Layer 11 of a small transformer language model trained on English Wikipedia (15 layers, counted from 0, width 96).
A neuron adds its activation times its output weights to the MLP's output. To switch it off is to set its activation to zero at one token and run the rest of the model.
A neuron's activation on a vector x is SiLU(gate . x) times (in . x), where the dot is the dot product.

Input weights of the MLP neurons that the questions are about. A number n stands for n times 0.0071.
n7 gate: -18 -12 34 18 21 35 -7 17 15 -18 -24 -49 82 7 -21 -13 28 -21 36 -22 -15 -15 -20 -9 -42 -34 -30 -10 -20 30 7 -4 -20 8 -23 45 -36 4 -7 -31 58 29 -35 13 4 -38 6 14 38 -6 8 12 -42 -8 21 37 -8 59 -14 -1 -29 -37 51 -24 5 11 -44 -36 -20 5 -10 -26 4 -9 8 40 71 28 -30 -10 -9 -21 -12 28 -18 -23 56 22 -17 -16 26 47 25 -33 -2 -34
n74 gate: -79 28 -23 21 -23 -9 -24 -11 -20 71 20 -4 -36 43 -30 23 -16 5 -15 15 23 18 10 -54 29 13 29 -15 -14 -9 -17 17 -12 2 -30 6 -4 30 -22 -6 -36 12 19 -36 25 53 -5 -47 19 -59 3 38 -14 -12 8 -34 49 -22 -12 30 -53 -41 -23 17 26 -15 -3 19 19 -28 -3 -74 14 15 9 -2 37 64 -18 -56 -7 51 -15 72 -13 43 58 -42 -30 -20 -7 -8 -37 9 -24 -12
n130 gate: 45 -19 36 11 -4 5 10 14 4 38 -40 8 -12 -5 -16 37 -3 -20 2 3 20 -5 18 4 19 -29 8 4 -4 9 20 38 -16 57 9 55 -23 19 -25 23 35 -10 -28 43 51 21 12 20 -14 25 46 7 3 16 -14 -14 43 34 -15 -11 38 13 17 -47 28 54 -39 -11 -48 54 0 12 19 -10 -10 -23 -47 -68 39 -3 81 23 17 28 -13 -33 -24 22 58 8 -9 0 -20 5 43 48
n165 gate: -18 -66 38 -15 37 -16 38 16 -16 38 12 32 65 20 7 37 19 -28 -4 -14 17 37 27 12 7 -23 -12 -32 -17 8 -51 18 -17 -2 7 31 -33 18 -30 27 -2 20 23 10 5 -23 20 19 36 23 15 -11 39 -16 41 36 -9 25 21 22 53 -13 -8 -41 8 -19 24 -75 8 15 23 -4 -20 -17 38 -42 52 -16 -17 5 3 -57 -32 22 44 -3 6 15 31 -2 66 -5 9 3 39 21
n166 gate: 28 13 16 21 -32 -71 -17 -17 -23 23 54 5 -36 4 15 -7 0 -39 -21 1 -48 9 -2 32 26 -67 -16 -2 -7 -23 -30 -17 -49 38 41 4 4 -35 53 31 5 -28 14 -4 -31 -6 33 10 -13 -7 23 -20 14 17 0 -31 -18 -53 -1 -10 -8 31 3 -20 -13 -26 3 17 -18 17 27 -18 36 -19 51 27 8 5 15 39 -1 7 -23 -32 30 -4 -8 26 4 15 -11 28 17 8 -3 -30
n171 gate: -64 -7 43 -20 26 29 36 -15 -26 -33 15 -5 67 4 -6 25 -26 -10 20 10 43 8 41 -34 36 43 -15 5 19 14 6 10 4 33 16 3 -48 -46 -30 -6 0 20 29 0 -8 -20 -17 68 15 -12 1 -16 2 -5 -2 8 -18 19 5 26 35 -9 16 -16 -10 11 -17 -5 -18 6 -20 -5 -32 24 31 -21 -9 45 -5 29 -17 70 -19 31 42 63 -7 2 20 -21 -28 31 -7 -21 -5 -2
n7 in: 30 -29 6 -16 -21 -37 11 -31 29 13 -9 -22 -18 43 11 25 0 17 54 17 49 56 -23 20 12 -9 8 17 -5 -22 -1 40 34 28 16 28 -49 8 41 -18 -3 -6 32 19 -12 -14 -41 28 -58 -50 -23 -15 -48 9 21 70 4 23 26 49 5 -24 -15 -3 -9 18 -41 63 28 -12 -53 94 -9 13 -57 -2 27 -5 5 -4 12 -1 9 -17 -3 -32 3 -18 -8 19 -4 -36 -18 3 -5 48
n74 in: 36 53 -45 26 1 -34 48 -38 -11 12 1 12 11 3 -32 -16 -3 -16 4 -18 37 -10 -17 -35 34 39 37 -52 32 -84 22 -21 8 -77 -27 -14 -8 -19 -32 -2 26 -87 39 7 33 -11 -27 37 -22 -4 0 29 60 8 20 45 53 -35 26 30 -36 2 -3 -57 -4 -44 -21 14 17 2 35 9 -37 -7 -21 -45 -52 23 6 -24 11 15 14 65 -17 -15 27 -24 -35 -4 12 -7 -23 -24 37 -1
n130 in: -49 30 -28 33 4 24 -33 16 -24 25 23 7 -18 -19 -18 8 -45 -51 -31 -2 49 -8 6 -27 27 7 9 60 -34 -22 46 -11 -35 -5 31 21 30 -11 -22 -41 2 7 22 4 -8 -28 31 15 -12 -21 4 30 -15 -15 34 9 7 -11 -50 -1 -50 41 29 11 20 -14 -15 17 31 33 18 -40 30 -34 9 -56 42 -6 14 36 -20 -13 75 30 -16 23 27 20 -18 -3 11 -23 -16 -11 -23 -13
n165 in: -54 -28 17 -17 -13 23 -10 9 -23 -15 -13 -26 -8 12 26 -33 -36 48 34 -27 -10 7 29 27 -5 -17 -11 -3 24 6 41 32 8 15 4 -11 -35 20 9 74 9 -6 -39 17 15 3 -11 21 -10 -2 8 24 19 -37 42 -25 31 -12 -14 -16 49 10 5 -13 -49 16 22 51 27 36 45 38 -32 -27 2 -28 48 -8 -25 30 -11 -7 1 -1 30 26 -22 -25 -1 -41 1 16 40 -14 -47 -26
n166 in: -33 5 -28 16 -16 -42 -58 0 -22 -7 39 60 -15 26 -14 28 -21 9 -12 13 9 21 16 -45 -10 11 13 18 -2 -22 30 -12 -4 -3 -29 50 31 32 21 -15 19 -2 -9 54 -48 -6 1 -17 1 -20 8 -22 20 -8 -36 -58 -14 -14 -5 -12 -17 -27 6 -10 33 8 -31 41 -30 17 -52 19 10 27 -29 46 55 -1 -3 -12 -20 2 15 -14 -29 -27 34 -25 -23 28 -16 -8 18 -19 45 32
n171 in: -50 -51 -20 7 5 -43 -6 22 -63 -6 49 -8 -15 21 31 16 28 -8 3 -46 -37 0 24 -13 -6 24 -27 0 16 -31 -6 -1 32 -11 32 -12 43 6 36 14 9 -16 11 -29 42 12 5 37 -17 -32 -49 27 55 -9 -25 -15 -16 -37 11 10 -24 16 -37 10 -28 -26 -7 -40 -7 47 35 -32 -45 18 -39 16 -39 -23 43 42 -18 -14 14 -25 -11 -54 41 -11 21 34 3 -14 -34 23 -8 61

Output weights of the MLP neurons that the questions are about. A number n stands for n times 0.0023.
n7: -19 -20 10 9 11 14 -8 -8 30 -23 20 2 -27 -44 18 -73 -40 25 -7 26 15 -5 42 -49 12 -28 -33 -39 -47 7 17 -35 -19 -39 49 40 -43 -3 48 32 -23 30 -27 66 -19 -37 14 45 -13 21 -12 49 -31 -50 -11 -10 -12 -10 56 -2 39 -47 -5 -20 -33 -92 0 -43 -3 -20 19 -12 -19 62 13 -25 6 -38 -36 15 -40 61 -49 31 -9 21 -11 18 -4 -4 -29 20 16 -67 -35 -1
n74: 25 -15 -35 24 44 -19 -49 -3 31 35 -5 16 7 43 5 -23 48 -13 -25 -7 -8 13 -48 -54 44 41 -26 17 44 49 32 12 38 15 26 -26 -8 57 3 -35 -21 -33 29 -4 -14 -8 -2 20 8 30 -8 -38 -1 -73 -23 9 -31 -1 0 53 31 39 27 13 -2 -44 -7 -35 -29 -8 -12 12 -3 -16 7 -19 19 -54 -12 -17 -29 3 10 53 45 -37 27 19 -44 41 -11 6 19 5 -54 33
n130: -18 -54 16 30 0 -8 -13 2 -58 -22 4 10 18 14 -12 33 -5 -28 13 20 -13 50 3 -14 0 67 -17 -13 -14 60 -11 25 -40 -22 33 -16 45 41 -5 -71 -40 27 52 -13 -61 30 50 -1 65 -10 24 -9 -58 -8 -10 -25 -66 24 -39 9 -29 14 20 -52 -46 -12 -70 31 7 51 1 7 -9 26 -43 -36 -43 45 7 -33 32 -20 -25 -52 -23 63 -4 12 56 36 -33 14 18 -6 -87 -38
n165: 16 28 60 19 -19 -13 7 -15 58 -48 1 23 -23 -28 -17 -8 10 0 -19 15 17 -25 6 -33 14 14 -16 40 2 26 -20 -24 25 -9 43 -20 44 -9 35 -8 58 -1 -26 63 -15 1 2 -40 33 -2 -3 8 40 11 15 -13 -66 -20 -46 25 -53 9 -21 43 3 24 -28 25 6 -31 -28 -12 4 24 -25 -5 -45 25 -35 -36 5 -17 78 -22 -39 19 -40 -3 -11 -5 -21 25 -16 8 -7 -2
n166: -13 -1 27 65 13 -36 -42 -4 -77 -6 34 10 -63 12 85 -21 -67 44 28 -24 -52 13 -1 37 21 -56 -28 -5 -51 -30 6 24 -46 30 -25 -47 -33 -43 88 25 -38 0 9 14 -24 -21 25 16 29 -23 -19 -21 57 -22 48 -40 33 3 2 -6 -20 73 -5 -46 6 -75 17 5 20 -5 43 36 34 -49 -19 -1 -22 -52 16 -21 20 -21 -67 -21 -8 -12 26 -11 16 -42 5 -17 -3 -2 -30 10
n171: -21 -8 -18 -20 -34 54 28 12 93 -30 -42 67 -6 -52 -37 -19 24 5 2 -18 20 5 -12 -20 64 8 -4 -49 22 73 -4 -11 -33 -16 -65 -8 -24 -41 -15 -50 8 -6 2 6 -1 33 36 4 39 16 69 -14 -45 2 -20 31 -13 -15 33 41 9 8 4 -10 52 46 -25 19 5 6 23 47 57 4 -3 -6 45 6 -62 -23 39 -1 15 -11 -5 46 30 56 -6 -15 -53 8 31 -37 7 -79

Each question names a token from some text and the token that comes next. It shows the vector x that enters the MLP there. A number n stands for n times 0.043.

Then comes g, the gradient of the next token's log-probability with respect to the MLP's output, scaled to length 1. A neuron's effect is roughly proportional to its activation times (output weights . g). A number n stands for n times 0.0039.

" H", then "und"
x: 26 -35 1 -40 11 -8 -23 -19 -24 -16 -18 -35 45 21 -15 8 -50 -9 -4 14 -6 -32 12 -3 -4 18 -15 -24 -35 -25 -11 -21 -30 -20 16 11 5 -10 7 25 6 -5 1 -10 -13 28 -5 -39 -63 -4 50 -34 -33 17 1 11 -23 -22 -64 -2 -10 -7 -5 31 -11 -8 35 -3 19 -16 3 -12 -19 -9 -16 -19 -11 -26 5 45 -28 9 22 16 24 -20 -12 -1 9 -30 3 9 -22 -30 -19 -50
g: -17 4 -41 -77 -22 16 14 34 19 -9 21 0 -7 -39 -45 -1 -29 -9 15 7 -14 9 39 -7 -23 -6 12 -29 34 0 52 -15 -10 33 6 13 3 45 24 25 -35 -21 -41 -19 -7 -36 26 -2 -33 22 -22 15 -17 -56 9 -26 -2 37 -24 12 12 13 24 7 15 1 15 -56 -55 38 -36 -35 -4 42 -13 -14 3 -1 -51 -20 4 37 -1 -8 17 19 -4 -1 3 38 -18 22 -2 -7 -38 -31
Which neuron, switched off, lowers the next token's probability most? n166

" 14", then "."
x: -3 -38 -10 -5 21 18 -11 21 -16 -17 8 -39 32 53 -40 -40 -8 13 -28 10 7 -19 -11 2 0 5 -3 1 5 -12 39 -19 -15 15 11 4 -7 -13 -15 -29 -18 16 -8 6 14 -5 29 -51 -23 38 10 -44 -7 6 12 61 -24 -21 -26 4 8 -17 12 21 -47 -20 16 10 25 -4 11 2 -8 -17 62 -41 16 -2 -18 0 -53 45 -8 7 -30 -34 -22 -21 20 14 -12 3 -1 0 4 -23
g: 26 -26 -1 -30 30 36 5 -9 -49 -42 -17 66 -6 -5 -57 19 -20 -33 -3 4 9 6 -12 4 -16 7 50 39 -53 -22 -31 -31 11 11 5 23 -17 -35 -14 -9 9 -4 -1 -7 29 7 -21 -9 -45 -7 -44 -9 4 -8 10 26 -3 35 -36 -9 -10 -17 31 10 -23 -12 28 10 45 48 -49 18 -31 -6 8 14 39 -7 4 -25 32 30 7 44 13 44 54 25 7 -15 -16 -23 -15 28 -24 3
Which neuron, switched off, lowers the next token's probability most? n7

"ight", then " 10"
x: 4 2 -4 -25 11 43 17 -3 17 -22 22 -63 20 41 13 -25 -26 19 -49 0 20 -1 22 5 -11 37 8 -14 -32 -21 -22 24 5 2 59 4 -21 -9 13 0 1 -27 20 10 40 35 18 -16 -48 30 4 0 -7 7 -7 53 1 2 -6 -7 2 -8 37 -11 21 -11 11 35 9 23 18 -31 -17 -1 30 -10 -42 -18 -11 18 -54 41 -9 22 -3 -5 18 -24 6 -20 0 19 -12 -16 -27 2
g: 27 -27 -18 -13 21 17 -19 -27 4 -58 -17 -5 16 -18 -5 23 12 24 35 21 30 43 -10 -39 -12 19 27 39 3 24 -6 52 -5 -8 -13 -6 -32 44 47 40 -6 -26 -21 -28 16 -15 -12 19 50 10 -29 -20 18 7 6 -38 49 -30 -19 21 -13 45 -21 32 -28 -20 3 -6 -19 -10 19 17 -25 -43 54 -48 -8 -32 5 25 18 -11 62 -25 8 11 21 19 -3 -3 6 22 -14 -42 19 21
Which neuron, switched off, lowers the next token's probability most? n74

"row", then " 9"
x: 9 -1 12 -2 -9 57 -10 1 11 4 32 -37 11 52 3 -44 -29 -30 -43 1 1 -4 -1 1 17 20 -14 -26 -12 19 -9 9 -10 13 70 18 -9 -20 -9 3 20 5 -5 -3 50 -21 9 -15 -24 33 0 -23 -5 -6 -13 43 -6 1 -6 19 39 -40 44 -22 -9 -37 16 52 15 4 5 -8 -20 18 31 -6 -47 -4 -11 37 -15 31 4 -11 -9 -14 -6 -1 24 -21 22 14 27 2 -29 -4
g: 27 -19 -12 -4 15 -3 -39 -19 -5 -53 -45 -32 31 -18 -17 14 15 38 30 -2 36 58 -28 -27 -18 13 3 38 21 18 15 59 -4 -28 -2 -16 -33 53 29 31 -33 2 15 -20 23 -24 11 20 31 23 -42 -30 17 10 4 -40 47 0 -12 24 -47 16 -23 12 -19 -18 -9 1 -21 -38 12 40 -9 -3 53 -11 5 -35 -6 30 28 -40 30 10 10 8 11 -3 18 -15 4 20 14 -40 18 24
Which neuron, switched off, raises the next token's probability most? n166

" Dav", then "ide"
x: 14 -22 -37 -12 -28 -10 -17 28 26 17 -24 -29 10 -2 -17 -18 -22 -52 -7 -17 19 -1 -19 -7 -8 -35 26 -16 -9 -12 -8 20 -11 -2 56 23 31 -19 -21 0 31 -12 16 -41 15 24 2 -17 -62 18 -11 2 31 -13 -9 29 3 4 -38 -23 -28 -8 -22 7 -14 7 26 21 -5 1 -17 -35 -51 -19 -19 20 -18 24 3 -2 -4 -30 29 2 27 -31 1 -5 -6 0 36 4 7 -47 -23 -54
g: 18 -7 27 15 3 -10 -27 16 -20 -2 -77 -25 63 -12 -39 3 25 20 -46 9 -14 -47 -24 28 -26 -5 -15 6 -9 -31 27 4 -28 43 -8 -34 -20 7 3 38 -82 -30 20 -3 31 -6 -20 11 6 16 3 10 -27 -34 12 -7 -16 11 30 -8 -35 -25 37 11 -8 -34 -28 9 -2 71 -3 24 -24 -7 -6 7 -5 -3 -19 -17 24 -33 -1 -17 7 16 -51 -25 3 20 35 31 -36 -13 -8 -8
Which neuron, switched off, raises the next token's probability most? n130

" Life", then " 4"
x: 10 -3 -4 -13 14 -1 2 -8 2 -19 19 -63 16 43 -2 -21 -22 -21 -42 1 31 0 37 -4 -6 22 -1 -34 13 -33 10 18 -14 31 77 35 7 -4 -1 19 -10 -38 18 -22 66 -14 -7 -9 -19 36 24 -43 8 16 15 61 -9 -11 -3 10 9 -35 38 18 -18 -8 23 -6 5 -3 -35 -18 -2 4 25 -11 -12 0 17 6 -33 14 15 -13 26 -25 12 -19 19 -18 -3 8 8 -11 6 11
g: 18 -23 -25 -31 -32 -34 -7 18 -18 -49 -42 -16 -16 -8 1 14 47 32 37 2 20 12 -28 20 -14 1 14 3 -21 23 3 40 -24 -8 -16 -27 -24 68 26 19 -26 -22 -28 7 10 -15 38 9 43 8 -50 -29 -6 -20 20 -57 42 8 17 48 -27 22 3 -17 -19 -9 -38 -24 -10 3 21 -10 -36 -13 33 -1 14 -23 -21 18 44 -33 59 -34 -14 -23 39 -5 6 -17 -1 5 32 -15 15 13
Which neuron, switched off, lowers the next token's probability most? n171

".", then " The"
x: -9 -14 -44 -36 -35 -28 -47 21 7 -48 19 -23 18 16 -17 -20 14 26 -43 17 17 40 -12 17 -42 -7 18 -6 3 -47 23 -19 7 7 -6 -19 -30 11 -8 -5 3 -4 -11 -1 7 0 -7 -37 -7 9 2 -57 -9 24 -3 40 -7 -3 -39 17 33 -13 -7 20 -27 -4 -8 -9 -10 -65 21 -35 25 17 24 -15 -24 -19 -20 -8 45 -11 -31 -19 1 -8 0 -5 -3 39 5 -24 -8 7 -2 -22
g: -27 3 -23 1 12 15 2 -2 49 -44 -6 -59 25 40 -25 4 -1 -33 20 -50 -2 7 0 -9 3 5 9 15 -9 -1 8 -32 -25 29 50 16 27 -56 21 -5 28 31 28 -2 31 3 -15 7 4 38 13 -42 47 -36 19 71 26 -48 13 -24 -17 -6 -5 27 -13 3 57 24 6 -11 0 19 0 -16 15 -8 -31 -4 10 -21 17 48 -21 14 -1 4 2 23 -23 -5 -10 -2 -19 -14 -26 77
Which neuron, switched off, raises the next token's probability most? n130

"7", then "\n"
x: -3 -23 -12 -29 17 -12 -9 10 25 -32 24 -42 30 52 -41 -39 24 1 -38 16 38 13 -7 -9 -5 18 30 -1 -9 -30 11 -26 -27 13 -12 -9 -28 -9 32 -37 24 -21 9 6 -14 0 21 -27 -7 -17 31 -52 -23 2 -21 50 -27 8 -24 6 17 -20 -10 5 -41 -24 12 15 44 -21 0 8 -34 22 46 -21 -4 -10 -21 17 18 8 -1 14 -9 -2 -5 8 -17 38 5 8 -26 36 8 -27
g: -22 -24 18 -4 25 -22 29 4 48 -4 7 -51 -31 -4 19 2 -3 -28 4 -38 14 -10 -47 5 -59 14 -41 15 -19 19 32 -9 -9 36 13 7 -13 -14 5 33 -34 8 42 14 -3 2 -15 -15 -27 16 6 0 19 -3 -6 -33 66 -47 8 0 -32 3 53 17 7 0 32 54 2 -14 59 14 9 16 -4 -11 -21 17 2 -19 39 8 11 2 -19 -14 21 -47 1 19 26 -32 16 61 -39 -41
Which neuron, switched off, lowers the next token's probability most? n171

" N", then "ana"
x: 25 -36 -33 -21 -8 -29 -26 8 -6 -2 -44 3 7 16 -44 -19 -22 -65 -25 -23 -2 -19 -3 -18 18 2 4 -29 -8 -4 12 -21 -1 18 8 -15 5 -21 -7 -28 8 -1 52 -11 -30 2 2 -27 -33 6 9 -23 31 5 -2 7 2 -7 -89 13 5 0 16 27 -15 26 10 -1 13 -41 17 -10 -36 -17 -5 14 -28 -22 -26 16 17 29 -20 -23 -20 -7 -19 13 15 0 -31 -8 36 -11 -35 -34
g: -17 -15 12 -2 11 -26 32 -72 -7 -7 -59 -19 6 -28 12 16 -53 9 16 12 -11 -26 -21 -13 3 -2 12 12 33 -34 2 13 -26 6 17 5 -18 44 -6 -20 11 1 7 40 38 13 -7 -10 8 7 1 4 12 -12 35 11 23 -6 25 -19 18 -30 -16 -25 -15 -29 8 21 -5 -8 -54 -1 7 4 27 27 21 57 19 -26 23 41 -79 17 43 -15 -3 27 -9 -67 33 -26 2 -55 -30 9
Which neuron, switched off, raises the next token's probability most? n166

"earch", then " for"
x: -1 0 3 -6 -25 -1 1 -15 22 -48 0 -28 -10 -51 -44 -7 -9 -8 -43 4 -17 -5 42 -15 -20 16 2 29 0 -26 -22 -10 50 23 66 21 7 -40 8 -8 6 -31 16 -32 34 7 -1 -14 -14 -5 43 -15 -7 47 4 37 -18 -9 -20 -6 -10 -22 40 6 -9 3 35 31 1 -9 -40 -10 -5 -5 29 -3 2 -15 25 -14 -6 -24 23 -21 -7 11 17 -28 54 -35 6 -8 12 0 -7 10
g: -11 19 -2 -14 41 2 12 -14 14 -25 16 -14 27 -16 25 -34 44 -25 -19 -11 35 7 -37 -15 -2 -26 -14 9 -44 -42 2 -27 43 47 -15 64 25 -19 20 0 -3 -18 11 -37 5 -9 -25 -6 10 32 -3 -2 31 13 9 25 12 -4 32 -34 27 -17 -10 46 -10 -22 -3 18 0 15 -21 26 41 38 36 -4 20 -6 -42 -5 -38 10 22 -4 58 35 14 -18 -6 49 -66 17 -16 33 50 -2
Which neuron, switched off, lowers the next token's probability most? n166